Layer 2 of a small transformer language model trained on English Wikipedia (12 layers, counted from 0, width 128).
A neuron adds its activation times its output weights to the MLP's output. To switch it off is to set its activation to zero at one token and run the rest of the model.

Output weights of the MLP neurons that the questions are about. A number n stands for n times 0.00077.
n28: 16 4 -24 -147 -283 16 -116 92 -29 332 -297 -18 -205 -40 105 7 -95 -83 -144 -42 31 16 239 -149 -80 -140 12 -12 -340 50 8 146 -231 130 136 30 -45 -114 -38 -74 151 -26 -140 -170 -34 -21 140 -68 143 -129 9 74 -206 187 67 -85 -72 -200 60 -163 68 -86 -215 62 155 41 13 87 -40 288 106 55 4 91 9 -182 0 304 -85 155 86 -231 -151 218 -56 154 -262 -87 -186 -19 -67 20 273 -232 -112 -188 21 -139 12 -113 -119 104 90 91 -81 48 135 139 179 70 42 -227 78 -68 311 -108 -96 109 22 63 -26 77 -43 103 52 30 255 35
n37: -45 -188 138 39 -139 -25 89 -145 -178 188 54 -52 221 -79 -125 199 -16 -22 166 143 8 -34 82 79 -201 36 -30 382 -65 56 46 -137 28 29 0 -70 266 -42 109 -108 8 -249 96 58 284 -110 -101 -152 -4 -60 -31 25 243 45 -51 105 -87 -257 -17 -311 58 154 53 -24 -177 -176 93 126 -350 -272 -202 -145 23 -343 63 -40 99 -131 276 -199 148 -26 -197 -28 -12 56 58 124 -139 -138 -62 -8 13 101 141 -212 69 182 -138 -216 17 -228 -165 8 -100 -160 177 -164 4 -73 8 -231 -35 119 -51 132 -121 -78 145 150 -155 50 75 -49 21 130 -197 144
n62: 229 18 -78 -12 78 139 -230 12 -50 108 48 -84 122 -118 133 74 -29 4 -53 64 -228 -27 -143 151 -24 -83 -11 -57 44 -165 45 -65 98 -209 -77 -139 -19 30 -43 157 199 28 61 111 -222 70 325 -132 -22 -134 -71 -79 -221 48 164 254 -37 44 245 -139 -33 -25 47 -25 -51 26 122 80 -37 216 105 59 105 -187 61 18 138 170 78 -46 -34 240 135 89 33 -58 159 0 -109 -145 -65 -285 50 66 134 -149 -224 -55 130 -100 238 -26 79 -36 4 -22 -180 75 96 88 74 -32 108 132 128 164 -146 239 253 -36 -150 -154 -20 164 -82 -153 95 -175
n65: -98 -129 153 -52 100 -24 -147 120 100 -21 -3 64 -120 -144 -145 274 14 4 -156 81 193 123 7 -134 35 31 -152 -85 -118 -15 -61 -12 14 -100 -4 -199 4 -71 -212 134 114 -64 -17 265 -89 104 67 -84 143 -29 -163 -68 -48 -157 39 -107 -116 -179 -39 -50 -28 -72 -297 143 -30 -114 -158 -42 32 4 -36 4 216 -69 -289 41 -14 -7 219 -187 -165 -4 -105 -65 113 143 32 -101 -83 117 128 -28 -62 -184 207 60 290 -56 -121 -222 176 14 7 -48 -128 56 -29 -82 -69 33 0 267 227 84 4 27 128 -217 143 14 -53 -100 -7 -84 -148 49 -22 14
n68: 42 23 -120 226 93 -182 -103 -51 173 23 71 83 -115 12 282 45 -53 -29 119 -77 136 -47 -105 17 -30 -120 115 198 19 -204 66 25 -181 -202 142 120 -31 -4 -163 176 129 -277 -22 72 32 298 -45 -191 95 96 223 -4 145 95 132 -105 219 73 46 149 81 109 -21 -22 -206 -265 144 201 -211 321 -254 -118 -67 -48 -240 56 0 -63 45 72 -16 -93 -17 -86 23 -80 -8 -146 163 119 -54 201 -163 4 95 -16 68 169 -143 247 102 115 83 197 101 -122 -8 23 180 -310 -85 85 89 153 90 -152 132 145 100 -15 -62 -27 143 -27 66 7 31 190
n103: 145 158 4 -53 76 143 27 80 -171 -4 -165 82 62 -25 -58 -13 118 -193 -134 -70 28 -63 53 -59 36 42 7 155 118 68 184 -120 -71 74 192 130 148 40 38 87 85 47 -95 65 24 -12 -85 -116 14 79 -55 4 61 -18 -278 70 -4 120 -208 -251 -248 -89 175 109 237 114 225 95 61 345 11 -86 92 181 115 -53 -10 -175 23 -49 181 -76 -72 -123 -11 -106 66 0 -68 117 142 15 0 109 90 66 -228 65 57 59 89 -65 -115 14 -319 -137 -59 -148 -79 207 -63 -276 -159 187 -70 165 144 106 -121 157 -62 -85 19 76 179 7 147 253
n128: 214 52 -205 12 -139 41 -20 4 63 -87 45 205 -48 147 -11 130 264 -29 -66 65 70 -23 83 -86 -104 150 -12 132 56 47 -214 -4 159 84 56 216 -242 -69 0 62 184 -89 270 -25 4 180 -48 -173 190 121 36 131 162 -63 -163 176 -105 15 -163 8 -276 -92 -93 -124 -153 111 -48 164 -75 4 122 -175 -219 246 70 277 65 81 211 -86 81 0 175 139 -72 165 204 -163 -85 -148 -88 -60 39 13 -269 -60 -110 166 77 180 31 177 23 19 -11 15 123 54 -55 58 174 -51 142 -120 135 7 -247 -90 171 70 -24 -76 -56 198 72 73 -76 -69
n145: 0 -21 -72 116 214 14 -321 -125 26 75 178 -32 -72 28 21 -26 -70 162 70 38 10 47 78 49 -39 -100 40 -55 -95 -30 105 -145 -52 231 156 -50 69 -4 -147 264 -101 -111 48 174 -50 102 147 -198 141 22 -38 233 -67 -56 206 169 121 71 71 -112 125 182 34 -103 -99 -108 -240 302 -81 -89 36 -20 125 44 -144 -162 191 33 -117 134 -80 -15 102 -79 -7 -74 -7 62 98 169 86 21 -195 59 -63 326 -48 -63 251 -186 -222 0 -149 -14 108 -14 -47 -11 -96 -55 3 -79 104 -251 -174 -83 -70 -130 53 -115 -107 -108 193 -159 75 -85 3 110
n165: -177 -127 49 79 107 60 -69 21 -4 0 -52 107 -80 30 -19 -41 -41 61 -159 -94 225 23 -122 -113 -212 -70 -178 -22 160 -94 -119 -121 -70 -31 83 -89 -216 -187 28 -135 15 227 80 209 198 68 12 360 -37 110 73 19 174 112 247 99 79 -49 -219 -172 98 -207 65 0 -97 118 105 49 158 -8 -31 252 -29 66 -17 33 -18 -108 -104 -149 104 -12 242 -47 91 43 159 43 41 -4 -376 -11 164 126 -16 80 217 -11 -52 8 31 -98 -108 -241 95 -243 253 -46 -47 -86 -4 -65 -32 -112 -142 -80 -153 -47 -139 -7 -307 -8 36 -123 231 14 -163 -55
n171: -26 87 -263 335 -19 -33 -28 -121 27 -193 -31 21 -51 -29 44 60 -73 116 106 -63 90 102 -108 57 49 -18 -200 -147 149 -168 -101 -28 -43 -74 44 -191 222 -231 -117 -300 -168 75 -57 76 86 -35 66 -92 47 -290 24 195 -50 -98 25 -82 22 -51 -4 -19 122 -29 -32 -114 -79 19 -165 -32 190 123 -161 -25 222 168 89 224 -177 -215 206 -50 -94 -297 196 -29 -78 -69 -55 -110 62 61 -120 299 84 -139 -49 63 8 -72 -43 60 124 -132 -64 -94 -41 47 7 94 76 -148 -14 7 13 -40 -83 82 -69 161 -197 -202 -102 -90 -39 -284 115 163 -55 -110
n194: 122 -142 53 -365 -239 -65 -84 205 279 13 -125 -44 102 -109 228 44 26 71 -148 -75 26 54 -23 95 -10 -131 -72 -97 -13 199 -58 58 -30 -274 113 70 9 -84 -212 100 -80 -248 186 -168 -41 18 -194 87 -65 -258 -281 -49 37 -216 252 106 52 -166 -109 71 -18 -38 103 -139 79 75 -23 118 4 -191 115 193 86 -41 186 186 226 -473 -88 -368 49 -32 106 -25 -96 -63 -101 -22 206 31 -158 -4 -54 -10 135 -223 127 57 145 -204 -152 353 62 82 -277 -130 342 -98 50 -117 -50 -29 64 -160 129 -122 36 123 85 30 84 203 311 43 153 12 204 -97
n207: -149 -148 60 -66 -17 -66 -372 35 41 -103 7 -54 -345 47 -59 -14 -23 34 89 162 -104 -323 210 122 -104 69 -61 103 54 94 -264 -317 104 -132 118 -59 80 132 17 -47 80 -262 149 -45 -67 -13 -79 -137 70 119 -330 205 -33 90 -468 40 -90 -94 -119 100 178 120 84 164 30 -275 202 98 -27 -41 -96 -94 52 29 26 65 -4 -89 -225 103 88 -153 183 149 28 -66 40 271 136 -70 -33 36 -8 -132 159 -67 21 18 -4 214 -68 -43 -129 27 -135 -70 108 -28 -94 86 -23 136 -316 51 64 -30 102 -345 29 212 -8 -96 17 144 24 84 -45 15
n216: -238 -57 -29 -45 110 -178 128 -174 -148 -186 301 -8 -216 145 -309 66 -14 259 15 194 -191 -85 171 36 -12 -113 126 102 82 4 -114 16 67 88 -65 -153 -44 -81 -103 -35 -59 12 179 14 0 61 268 -184 -89 75 86 78 0 -308 36 37 -40 -126 -290 96 15 92 15 -18 -74 297 120 35 -90 34 -209 -53 -8 52 -178 -67 10 -215 -38 -38 48 125 -260 77 -29 15 -15 -4 114 -159 57 -15 56 4 -78 -15 -60 -37 159 -244 18 -51 19 -64 26 18 -55 155 -60 56 -80 -132 -163 143 -7 42 -207 -79 90 -114 -58 -150 96 79 40 -70 -147 -151
n225: 48 -143 93 -38 -97 -119 91 115 207 28 45 233 258 44 -105 4 -103 70 199 -39 -67 -21 17 70 142 207 149 78 -326 192 -290 -107 -4 -122 8 193 70 212 -221 127 61 -147 -4 -87 23 77 -30 36 127 196 121 -238 46 0 -188 289 -92 52 -141 -90 170 -221 -168 19 56 81 47 22 8 201 163 342 -57 4 -13 -4 197 -16 85 151 143 164 196 78 226 -109 -24 124 -48 -48 -94 161 62 9 17 214 319 192 138 127 -82 -24 210 -123 264 -24 -135 -225 71 -171 4 -81 -132 96 86 -109 13 -8 223 55 -73 -102 47 -8 -133 182 -121 -156
n245: -200 -60 34 87 -95 160 300 -8 -28 -61 91 -4 44 79 186 99 4 -78 -58 25 166 70 -99 -24 58 -158 136 117 -112 141 203 8 -30 229 -60 7 120 149 148 25 -326 -239 230 18 25 -248 -164 173 -190 -86 -215 19 139 79 -143 -38 72 -49 91 84 -186 -78 -36 -128 8 184 -89 -49 -120 -71 65 -120 70 -403 -199 -91 -167 162 -128 39 54 83 50 -311 -102 47 205 27 97 -99 95 102 121 46 -74 -60 146 60 -11 144 185 64 97 -137 -38 169 -42 -96 8 -16 -80 -80 0 30 -23 66 200 -213 -133 -133 -113 -69 -68 -64 -163 -129 -23 -190
n248: 174 39 17 34 145 -104 243 -83 -79 66 9 101 -14 -168 -129 -66 -117 -167 -135 50 -113 13 148 -87 109 176 27 198 -32 -102 -3 83 19 63 62 93 -30 -30 191 39 -43 -53 134 105 -114 202 -171 7 -114 3 42 27 -117 0 -128 -146 33 -36 161 -30 -20 113 -102 83 70 86 -274 -107 -52 -123 67 -30 11 65 22 -45 233 57 -66 24 70 31 -138 13 102 -243 43 -24 61 -250 83 125 -122 -139 -47 108 103 43 -80 -39 27 -282 -13 0 63 82 -334 -100 65 139 -170 -6 -224 225 84 -92 126 45 -46 45 116 -23 -154 59 76 -103 -70 -92

Each question names a token from some text and the token that comes next. It shows the activations a of the neurons there, in the order above. A number n stands for n times 0.011.

Then comes g, the gradient of the next token's log-probability with respect to the MLP's output, scaled to length 1. A neuron's effect is roughly proportional to its activation times (output weights . g). A number n stands for n times 0.00074.

"ly", then "x"
a: 6 -12 0 12 8 5 21 -1 -1 -5 -4 0 0 -22 5 -2
g: -28 -338 48 54 158 -29 228 -137 -16 -21 -254 42 -180 -113 -123 -49 -79 86 183 78 243 -78 94 40 -10 -93 -34 171 -82 2 73 229 -114 92 51 -241 -147 69 -11 171 -202 -147 -250 -88 -34 188 -116 -47 -214 -107 47 -41 -25 -115 -165 78 120 138 -103 -2 92 231 -102 90 -83 4 118 -110 -54 42 -60 -18 -91 -132 61 -62 145 74 66 -116 -65 -7 119 -121 56 37 16 15 77 -99 -75 -159 -144 26 73 -11 -36 -24 96 -52 -195 106 43 -350 -161 -128 -56 60 53 34 17 -69 -121 -72 -253 -8 -95 -104 -43 221 -123 53 -28 -169 26 42 108 -1
Which neuron, switched off, raises the next token's probability most? n128

" long", then ","
a: -1 -2 2 1 -5 8 -4 -39 -143 1 8 -50 1 18 11 6
g: -90 193 -47 -182 206 36 -30 -128 163 -158 -101 141 21 -43 95 22 -58 -17 -62 -162 -202 -68 -53 -17 49 -164 -4 3 38 -29 11 12 -73 88 18 13 -66 -106 -52 59 61 195 285 -235 177 -321 34 235 129 -173 -66 95 28 -177 129 -29 26 -95 12 130 -54 87 125 -214 -18 44 2 -137 74 -154 4 320 -119 44 -245 -24 69 -30 4 64 -96 62 31 -216 32 122 56 91 184 157 61 -11 86 212 -32 204 -163 -86 153 -16 53 -47 161 98 -86 -17 203 129 -30 115 101 -51 53 -228 57 -21 78 -45 -63 268 75 70 18 -3 -116 57 -9 141
Which neuron, switched off, raises the next token's probability most? n165

"press", then "ed"
a: -4 0 0 -25 -2 -5 -12 -1 3 -10 -5 0 -5 -17 -7 1
g: -28 121 -12 -176 -191 4 -110 34 93 116 132 -4 -102 124 149 -121 26 -81 0 -136 48 -116 -204 -1 -29 58 -122 -77 -8 55 158 110 29 -78 114 65 -121 -282 153 -94 110 -124 21 174 192 171 125 -67 -178 63 82 33 1 38 41 -1 -26 -35 31 -121 93 -63 239 -103 165 98 -32 -36 -289 -23 -188 -212 -36 -78 -146 -162 -104 -16 8 -51 33 136 -234 -123 -58 -37 8 -22 -99 -54 179 -11 -282 7 209 167 -55 186 35 -126 -1 46 232 48 -278 98 -66 25 -18 21 -161 0 119 -54 136 -113 21 -156 -173 -233 -140 -102 -105 -159 12 32 -139 -24
Switching off which neuron hurts the next token most? n225

" of", then " about"
a: 0 1 2 -3 0 0 15 -11 -4 4 -3 4 7 1 1 137
g: -108 62 70 -99 -23 -403 17 56 -13 -187 12 -44 -58 -106 -176 -112 -176 43 -66 127 -53 132 55 100 42 110 -30 131 -67 101 67 24 1 64 -51 76 53 38 -45 -50 -76 200 218 -198 -67 -216 36 -60 119 114 -184 22 -100 141 83 190 36 -12 97 205 93 -67 7 -208 37 -5 147 97 -80 133 -53 51 -99 250 -36 -60 56 -159 75 89 143 -173 -35 59 167 -291 66 158 -141 127 193 -34 -142 27 -14 90 90 -116 -51 134 135 3 -46 140 -156 74 -73 28 -37 45 161 118 23 184 -123 -176 13 114 109 89 -50 -16 365 156 -1 113 112 15
Switching off which neuron hurts the next token most? n248

" Lo", then "ring"
a: 0 0 0 0 36 16 1 13 0 -4 -4 22 0 1 3 0
g: 156 -17 -208 109 100 80 76 35 -157 150 106 188 17 -9 108 28 -70 -146 247 86 -8 -69 -162 -141 15 -14 68 141 -85 -33 74 188 48 -201 41 -30 -281 77 -47 28 -95 195 31 233 -39 -169 -24 -43 10 -82 24 189 -32 92 90 -88 157 -157 101 53 54 -153 -48 172 -79 -77 -19 272 -207 -100 -79 65 -171 92 -72 -108 46 7 -173 120 14 -22 103 20 98 -194 22 89 27 -69 75 57 -93 -160 330 176 -66 -39 115 -31 -23 -95 224 58 -7 162 -114 116 -108 90 115 -55 143 164 219 38 73 -37 -114 -8 -158 46 -77 -103 -19 190 121 -222
Switching off which neuron hurts the next token most? n68

" in", then " 19"
a: 1 -4 26 12 12 -17 -59 7 0 15 -18 30 -1 1 11 32
g: 170 -179 -92 -196 -128 148 126 38 172 -10 185 -167 92 42 134 -34 157 -232 81 86 113 -6 87 -151 96 20 -92 -92 86 -114 -3 -77 -101 -53 114 51 -108 28 -92 266 -24 -89 -119 132 98 -20 -202 -39 42 101 70 -95 -150 46 114 214 -4 -139 -145 136 198 -120 -20 119 -97 83 3 83 258 -177 11 -187 -79 -4 171 -95 28 84 9 145 -55 81 37 124 49 32 -6 -3 -76 -63 12 116 212 87 3 -89 -31 4 111 132 11 -144 -202 19 42 -134 -10 -6 -171 19 269 -208 -9 -124 274 3 217 -52 25 176 315 -62 -24 1 -35 102 79 98
Which neuron, switched off, raises the next token's probability most? n128

".", then " Washington"
a: 10 3 0 2 3 10 8 -1 -1 4 3 6 -13 13 -1 3
g: -89 -247 -94 -54 47 132 -39 -277 -2 57 -111 193 25 308 -144 -134 10 -123 8 -52 -210 185 -144 -73 164 -46 -84 148 222 53 269 51 -79 153 156 38 104 -143 88 129 -38 102 -26 -64 86 -66 -142 -2 3 -90 -13 123 -119 -78 125 87 -212 -22 11 -48 -181 178 -98 -36 82 4 108 -105 -132 108 142 11 122 -56 -90 174 64 75 -5 95 153 -22 -64 -30 159 65 -99 -57 133 -30 332 -21 -88 107 -171 96 -141 204 18 77 99 106 -71 81 -88 157 -160 4 -123 9 39 13 -135 95 106 -82 -85 11 -197 94 -202 115 -113 88 148 129 -56 27
Switching off which neuron hurts the next token most? n103

"ite", then " each"
a: -1 0 2 25 3 0 9 9 22 6 0 -16 0 -25 15 4
g: -53 -1 -20 -99 78 -19 327 71 27 -65 -102 86 60 -176 -187 -30 -27 88 49 196 -76 128 34 98 -134 -79 -192 -24 81 6 17 -4 10 -72 98 242 -265 21 -219 -46 -90 90 -14 -286 -29 -117 -17 -22 21 80 60 -8 -7 -20 -62 20 51 119 47 55 249 70 -108 86 120 -185 33 186 -139 -308 -210 -65 -44 109 78 -47 146 -116 0 54 -128 -223 143 79 55 -98 102 93 -50 -21 -54 80 79 -20 195 -2 147 -52 7 80 163 -61 -16 -167 -138 101 -14 -83 73 64 -14 33 -156 67 194 138 -176 312 -18 178 -120 0 292 -34 -43 -46 -207 59
Which neuron, switched off, raises the next token's probability most? n225

".", then " g"
a: 0 1 2 -3 -2 8 3 -1 5 -3 0 49 -7 -3 25 0
g: -89 208 -113 163 50 -58 -4 -13 -131 19 -144 125 -12 -57 -288 -172 -91 1 -78 63 -102 48 57 -90 -42 -112 52 -22 258 -81 222 -127 7 93 123 -8 68 -65 -7 -2 41 259 40 -54 133 -69 43 101 -72 -83 39 253 181 3 -93 33 -44 -37 118 103 -145 105 -130 -56 116 -94 93 162 5 -63 168 -92 44 -150 -167 66 109 -119 -35 -210 -79 -112 -145 186 74 157 -160 -147 30 102 20 -14 -34 -83 99 316 -233 1 -149 -15 135 43 -121 -8 117 -2 -53 -134 116 -46 116 -198 91 -191 -13 242 -188 150 -186 -10 45 46 172 34 -84 -233 5 78
Which neuron, switched off, raises the next token's probability most? n207

" Je", then "ff"
a: 0 0 5 -1 -7 4 -5 0 5 -80 26 4 1 4 3 8
g: -204 -83 -130 53 -48 -144 118 169 -147 -10 -189 -31 59 -102 -40 -70 -12 78 -181 -85 170 -171 185 128 53 169 29 -107 5 87 -187 326 -225 177 114 183 -149 -39 40 -32 80 -90 -119 -159 -243 -7 2 40 57 10 205 151 -113 -20 -30 -166 -26 -72 38 -63 -61 96 1 71 127 211 -87 32 -222 -112 -112 45 -155 -97 -254 94 61 16 158 -131 56 -154 12 90 89 92 -38 13 45 -162 4 -226 -57 -127 -158 -85 -132 -89 -2 -54 -12 -207 0 50 -158 93 73 -10 -344 49 -54 -12 -24 108 103 -215 40 -15 -65 -56 -48 72 12 -30 -23 19 -225 -26
Switching off which neuron hurts the next token most? n171

"les", then " was"
a: 6 9 4 -34 0 1 13 -2 0 -10 4 36 7 -7 -13 5
g: -59 81 -28 -97 7 218 -154 -11 35 -50 87 -187 16 385 331 -208 282 -53 37 -148 -60 10 -7 81 47 150 97 -28 4 73 -104 -14 -262 -205 -13 -122 128 -22 138 104 92 29 -66 126 -2 -93 133 -75 -43 -124 -145 -51 27 -211 -28 88 -237 139 -16 145 113 101 152 -155 -37 -53 -8 113 -66 126 -10 101 -117 -8 22 48 -93 -6 -55 204 42 -41 53 -176 51 135 23 21 82 -60 71 72 101 102 -90 -53 -28 -138 153 18 61 151 -69 234 -102 -73 -182 -29 66 -209 -4 -149 -10 -91 44 36 -4 -146 -173 -164 14 28 0 -35 -265 -88 -126 -247
Switching off which neuron hurts the next token most? n65

" about", then " 4"
a: -8 -14 3 27 -1 1 -152 -11 -4 17 -28 -34 1 2 -5 12
g: -136 -224 101 -219 82 -83 179 129 -88 17 89 139 -235 -8 -212 -107 -149 33 -52 -176 129 -32 -11 99 211 3 -158 -129 -171 -56 -30 26 131 44 -37 -22 -205 -121 2 100 -13 -1 169 -58 -89 32 203 -29 -125 99 -161 -35 -202 200 -120 132 16 -310 -98 211 22 -140 -16 -82 54 -3 -36 -54 -62 -7 31 -19 -38 363 -29 54 171 -67 135 94 -16 -189 185 -117 84 -99 227 97 -147 152 -52 -8 167 -4 -16 -9 -19 12 96 -128 31 -160 -89 -40 52 27 125 23 48 -51 25 -62 136 277 77 104 64 118 14 -1 166 21 44 -127 -90 172 -16 140
Which neuron, switched off, raises the next token's probability most? n128

" 2", then "×"
a: 2 6 -1 5 1 -2 3 -3 -1 -1 -9 -6 16 0 -13 0
g: -91 228 126 -140 89 64 117 189 -71 20 55 -54 237 -78 -114 50 47 156 122 -153 -143 -276 25 56 -57 14 100 -144 -39 -154 -154 -11 149 134 11 75 -32 -129 203 -27 74 -229 319 -19 31 60 9 44 -69 171 15 105 274 17 7 187 143 97 -28 105 -9 -113 -54 -73 -104 -1 6 -80 49 100 -306 -70 120 -70 207 72 -78 -85 58 93 -3 -171 8 84 -168 -55 -79 197 55 22 132 49 5 145 -121 -73 200 285 47 -187 -34 30 -19 -62 -144 38 -36 26 -220 -69 -123 -181 -155 67 -144 133 -99 -50 -94 -169 39 -128 -69 41 12 -24 -102 35
Switching off which neuron hurts the next token most? n216

"),", then " Val"
a: -8 -23 1 5 12 -2 2 -1 -4 0 18 3 -1 18 0 68
g: 26 73 18 -297 172 -98 141 -152 -56 -165 -105 199 -253 61 -40 4 -53 -92 -24 -272 118 -98 150 -10 34 215 -149 -20 56 81 134 -16 60 105 114 -17 75 -41 207 -97 264 190 99 128 70 209 -82 128 53 61 -6 91 18 237 6 -110 -19 -162 48 -48 2 62 44 52 -95 -3 -25 -65 -89 73 70 6 103 -20 -209 -100 127 88 26 -162 -38 -132 9 -34 101 -277 63 -15 -82 151 -202 -111 38 -66 -113 -173 76 106 42 109 -95 -182 -116 140 136 -149 13 88 30 137 22 153 -83 222 -46 224 87 -32 47 110 16 62 116 -165 132 242 -106 -54
Switching off which neuron hurts the next token most? n248

"old", then " medal"
a: 16 -20 3 -2 -22 8 0 4 3 -2 -2 1 6 -40 1 5
g: -68 16 128 45 221 -181 84 -41 35 -47 -102 160 -84 -162 -41 134 -79 33 -44 0 -144 -97 2 45 67 30 -42 53 0 104 5 55 -266 106 -110 128 -73 132 -95 62 107 -158 -78 -9 46 76 144 143 -86 -13 109 -90 -208 -254 106 80 -20 8 36 -193 30 252 -177 -23 -38 -137 164 78 -67 1 55 -155 2 54 -201 -42 -254 -60 68 -93 4 14 -114 -221 48 -112 -131 20 177 69 47 143 103 -79 -50 9 -153 181 198 77 109 93 -155 383 176 103 144 5 63 -26 -19 156 61 -42 -193 92 120 213 -100 189 -55 -139 -115 154 -42 18 194 78
Which neuron, switched off, raises the next token's probability most? n68

"r", then "que"
a: 4 3 3 2 10 0 1 8 0 -5 -15 -2 9 -2 8 4
g: -120 -92 68 22 61 -196 100 -97 -149 -7 -179 -178 -59 -173 22 -42 31 114 -12 -99 -19 -148 104 -34 -71 -286 -126 -30 -253 10 146 204 -184 -45 178 36 -137 -8 -39 40 16 -139 67 -111 -23 234 43 81 37 -12 -53 -36 -27 14 -16 -100 162 -79 -39 -185 237 55 -96 119 -157 45 87 -23 33 -162 -1 -86 192 -94 59 -1 276 21 170 -47 -310 -98 97 -53 -64 159 -23 93 203 -103 31 -34 124 -281 -39 -103 91 -29 53 64 43 53 116 11 -56 75 113 -132 -137 -202 13 -110 -105 80 207 -104 -237 15 -33 -194 13 -258 -39 135 127 82 -10 -51
Which neuron, switched off, raises the next token's probability most? n194

"-", then "52"
a: -2 -23 -1 2 -6 2 13 -5 1 -8 5 100 -3 -35 1 15
g: 27 82 160 86 -61 263 39 -145 -37 -117 -77 -75 200 66 92 77 -188 -34 -14 117 128 -173 27 -79 94 26 -1 -194 -206 138 212 43 -37 22 -204 73 -50 191 -35 -146 33 26 216 117 -67 -96 312 -16 141 97 -171 -110 -82 -49 99 150 -11 -3 -14 61 -4 -122 228 -242 -175 118 -27 -123 132 -179 153 -43 77 152 -16 52 53 70 -112 140 -72 -129 -56 -82 220 7 -78 14 73 -137 112 -42 -65 -93 -8 -67 -84 -204 -106 95 -37 -164 -83 -93 -5 -2 -85 122 -53 -122 110 -185 -102 -63 -114 -62 -331 -108 88 61 -13 156 43 -81 -83 116 236 4
Which neuron, switched off, raises the next token's probability most? n207

"ical", then " Bu"
a: -8 -23 0 -11 4 -11 1 -7 -2 -1 3 9 0 -7 -5 0
g: 53 -164 -73 74 -47 136 104 156 176 52 -10 -77 -98 -73 -20 -129 224 -76 39 137 55 -258 110 -5 83 -71 -110 255 -177 38 -133 -105 183 123 -66 -46 59 -271 70 -48 84 -5 36 33 113 111 -63 -1 -116 201 -261 -125 83 52 229 198 120 -259 -52 -55 -57 -260 113 -33 125 18 -15 -11 -48 -80 -256 -58 114 48 -21 -143 5 -36 -51 16 86 254 -19 -13 102 -77 -71 -16 -160 -105 35 -35 -111 -87 -4 135 110 22 -91 13 57 -103 261 82 13 -142 120 123 65 75 -232 124 97 -158 -130 -127 -167 -200 19 79 -55 -35 -133 -46 -41 34 -214 41
Which neuron, switched off, raises the next token's probability most? n37

" and", then " w"
a: 3 -8 0 -10 19 -10 29 16 0 5 -12 4 4 1 30 23
g: -114 -279 -11 -31 -85 176 -71 -43 -106 11 103 -199 124 -40 174 -62 -23 167 -133 286 39 97 -72 -14 -72 66 55 -59 88 124 -160 -94 -57 13 -92 64 68 160 -220 -111 -21 -19 -2 103 -110 -6 -85 -168 130 14 -145 -71 154 149 137 -8 105 178 -35 -9 108 -149 67 -177 -11 11 -93 -93 173 99 -135 90 -35 48 100 -49 -29 -229 -141 100 133 278 62 142 -24 71 88 -86 225 4 212 16 -28 157 -52 10 116 4 -35 165 -76 216 250 -129 -192 77 -139 -109 -230 -41 226 -19 -16 -122 52 -208 159 -145 -95 31 -71 -183 99 -53 33 39 2 35
Switching off which neuron hurts the next token most? n245

",", then " Jack"
a: 0 -3 8 -5 6 -18 2 -6 4 7 -20 1 -1 -10 -27 19
g: 149 -128 68 92 64 -126 -25 183 62 -64 -192 16 183 154 134 74 -108 127 -24 -155 -16 154 136 8 2 83 -3 -98 77 67 -18 183 -92 69 -19 -185 -8 -147 81 -148 86 -104 121 160 74 36 47 70 -58 -76 -63 -23 77 -15 -184 -19 41 306 98 181 71 60 -2 -67 -102 31 -10 35 33 48 -115 -79 117 -379 28 -161 -48 41 -89 -209 62 32 -40 -110 36 4 136 179 23 181 279 103 -21 239 35 -16 -214 91 21 -166 52 -79 73 -102 -5 -170 -114 43 -79 64 44 194 11 214 246 -315 104 -53 -54 -6 -109 -284 -52 -22 72 74 -88 23
Which neuron, switched off, raises the next token's probability most? n245

" York", then " to"
a: 11 5 1 -2 18 57 -8 104 -13 0 9 0 -5 -2 2 0
g: -44 -23 84 50 44 15 51 -137 -184 -56 6 6 -44 -70 157 51 10 12 43 -13 155 30 -49 48 75 215 77 -113 187 -85 57 -61 -212 -73 -17 48 2 77 -48 76 -139 30 -164 135 -257 173 91 -5 -113 -91 -234 201 -160 43 -78 72 -132 78 -66 32 -25 -87 226 149 -29 -176 -21 -107 -17 -111 -22 -147 -212 49 137 222 38 41 -19 221 -111 54 49 -184 -50 183 -27 -42 57 -3 193 -34 -134 9 91 166 126 -3 78 152 57 66 -90 311 218 155 -172 -85 -55 9 -66 -192 125 98 316 74 -10 -125 -69 29 -295 124 -50 -197 120 88 -68 38
Switching off which neuron hurts the next token most? n145

"C", then " State"
a: -6 0 0 1 15 -19 0 2 -5 -4 -4 -18 16 1 -18 0
g: 9 -56 13 -65 -249 202 119 108 -137 -112 66 -98 200 119 184 -57 194 -157 -154 -109 -287 -49 148 -35 88 -21 30 23 145 -241 20 -122 -236 -248 146 -100 103 -184 52 91 34 -153 -63 49 31 84 45 9 56 9 72 1 -45 175 152 -21 39 48 -188 206 -126 98 27 -240 119 -15 -75 -196 -179 106 -100 74 -78 -6 85 0 -86 -75 -212 -63 46 -92 6 -224 130 204 -29 -142 -167 161 -71 24 16 -109 92 -13 -37 128 203 53 -53 -150 55 20 5 62 -32 119 -187 345 55 -58 -38 2 -14 -123 -1 -107 30 -118 -55 -94 -158 66 -15 -29 12 -14
Which neuron, switched off, raises the next token's probability most? n103

" two", then " brother"
a: -4 -19 5 -45 0 40 -17 -1 -1 1 -34 1 3 -7 -15 8
g: 277 -27 -21 -97 -40 -3 -86 -28 -63 55 -158 -41 225 -32 -177 120 137 -166 -62 -24 114 58 -147 24 180 123 -123 -105 73 197 156 266 -146 89 -58 -27 -121 114 -170 -91 -111 -130 -40 -13 -76 90 -124 44 -25 97 80 157 -112 -126 192 -82 -135 134 50 -79 16 -72 -14 82 170 88 206 -33 -67 -16 -143 -84 -58 38 72 32 -57 44 -163 119 63 -17 -122 35 -288 19 105 -99 -108 -33 76 93 -37 117 -22 74 -64 133 327 228 59 74 33 0 -215 165 -167 33 -154 -26 -14 30 6 25 -37 60 -31 -298 67 13 -40 -57 -195 318 87 -186 -15 -132
Switching off which neuron hurts the next token most? n103

"gg", then "-"
a: 0 -7 1 0 14 13 4 3 -416 -1 -10 10 -18 4 0 -1
g: -23 26 42 21 68 -173 210 -110 -189 -7 180 -29 175 -71 -60 -196 -61 116 184 6 74 -123 138 -371 -20 50 -22 118 -50 -75 35 49 21 78 49 79 -166 95 -172 144 254 88 63 94 -101 -77 3 148 -136 -3 -175 41 107 -64 -37 69 -105 125 -3 -201 -72 -19 66 -104 37 -120 -126 25 61 38 -191 0 1 165 -16 37 -84 90 175 172 -76 -29 1 37 -185 41 -99 22 -55 19 76 7 -246 -88 -221 -17 157 215 -188 -74 174 37 -9 -24 -190 -276 -100 160 -126 -5 -307 50 15 75 -126 4 3 9 1 -125 3 15 71 -162 -113 178 216 -136
Switching off which neuron hurts the next token most? n165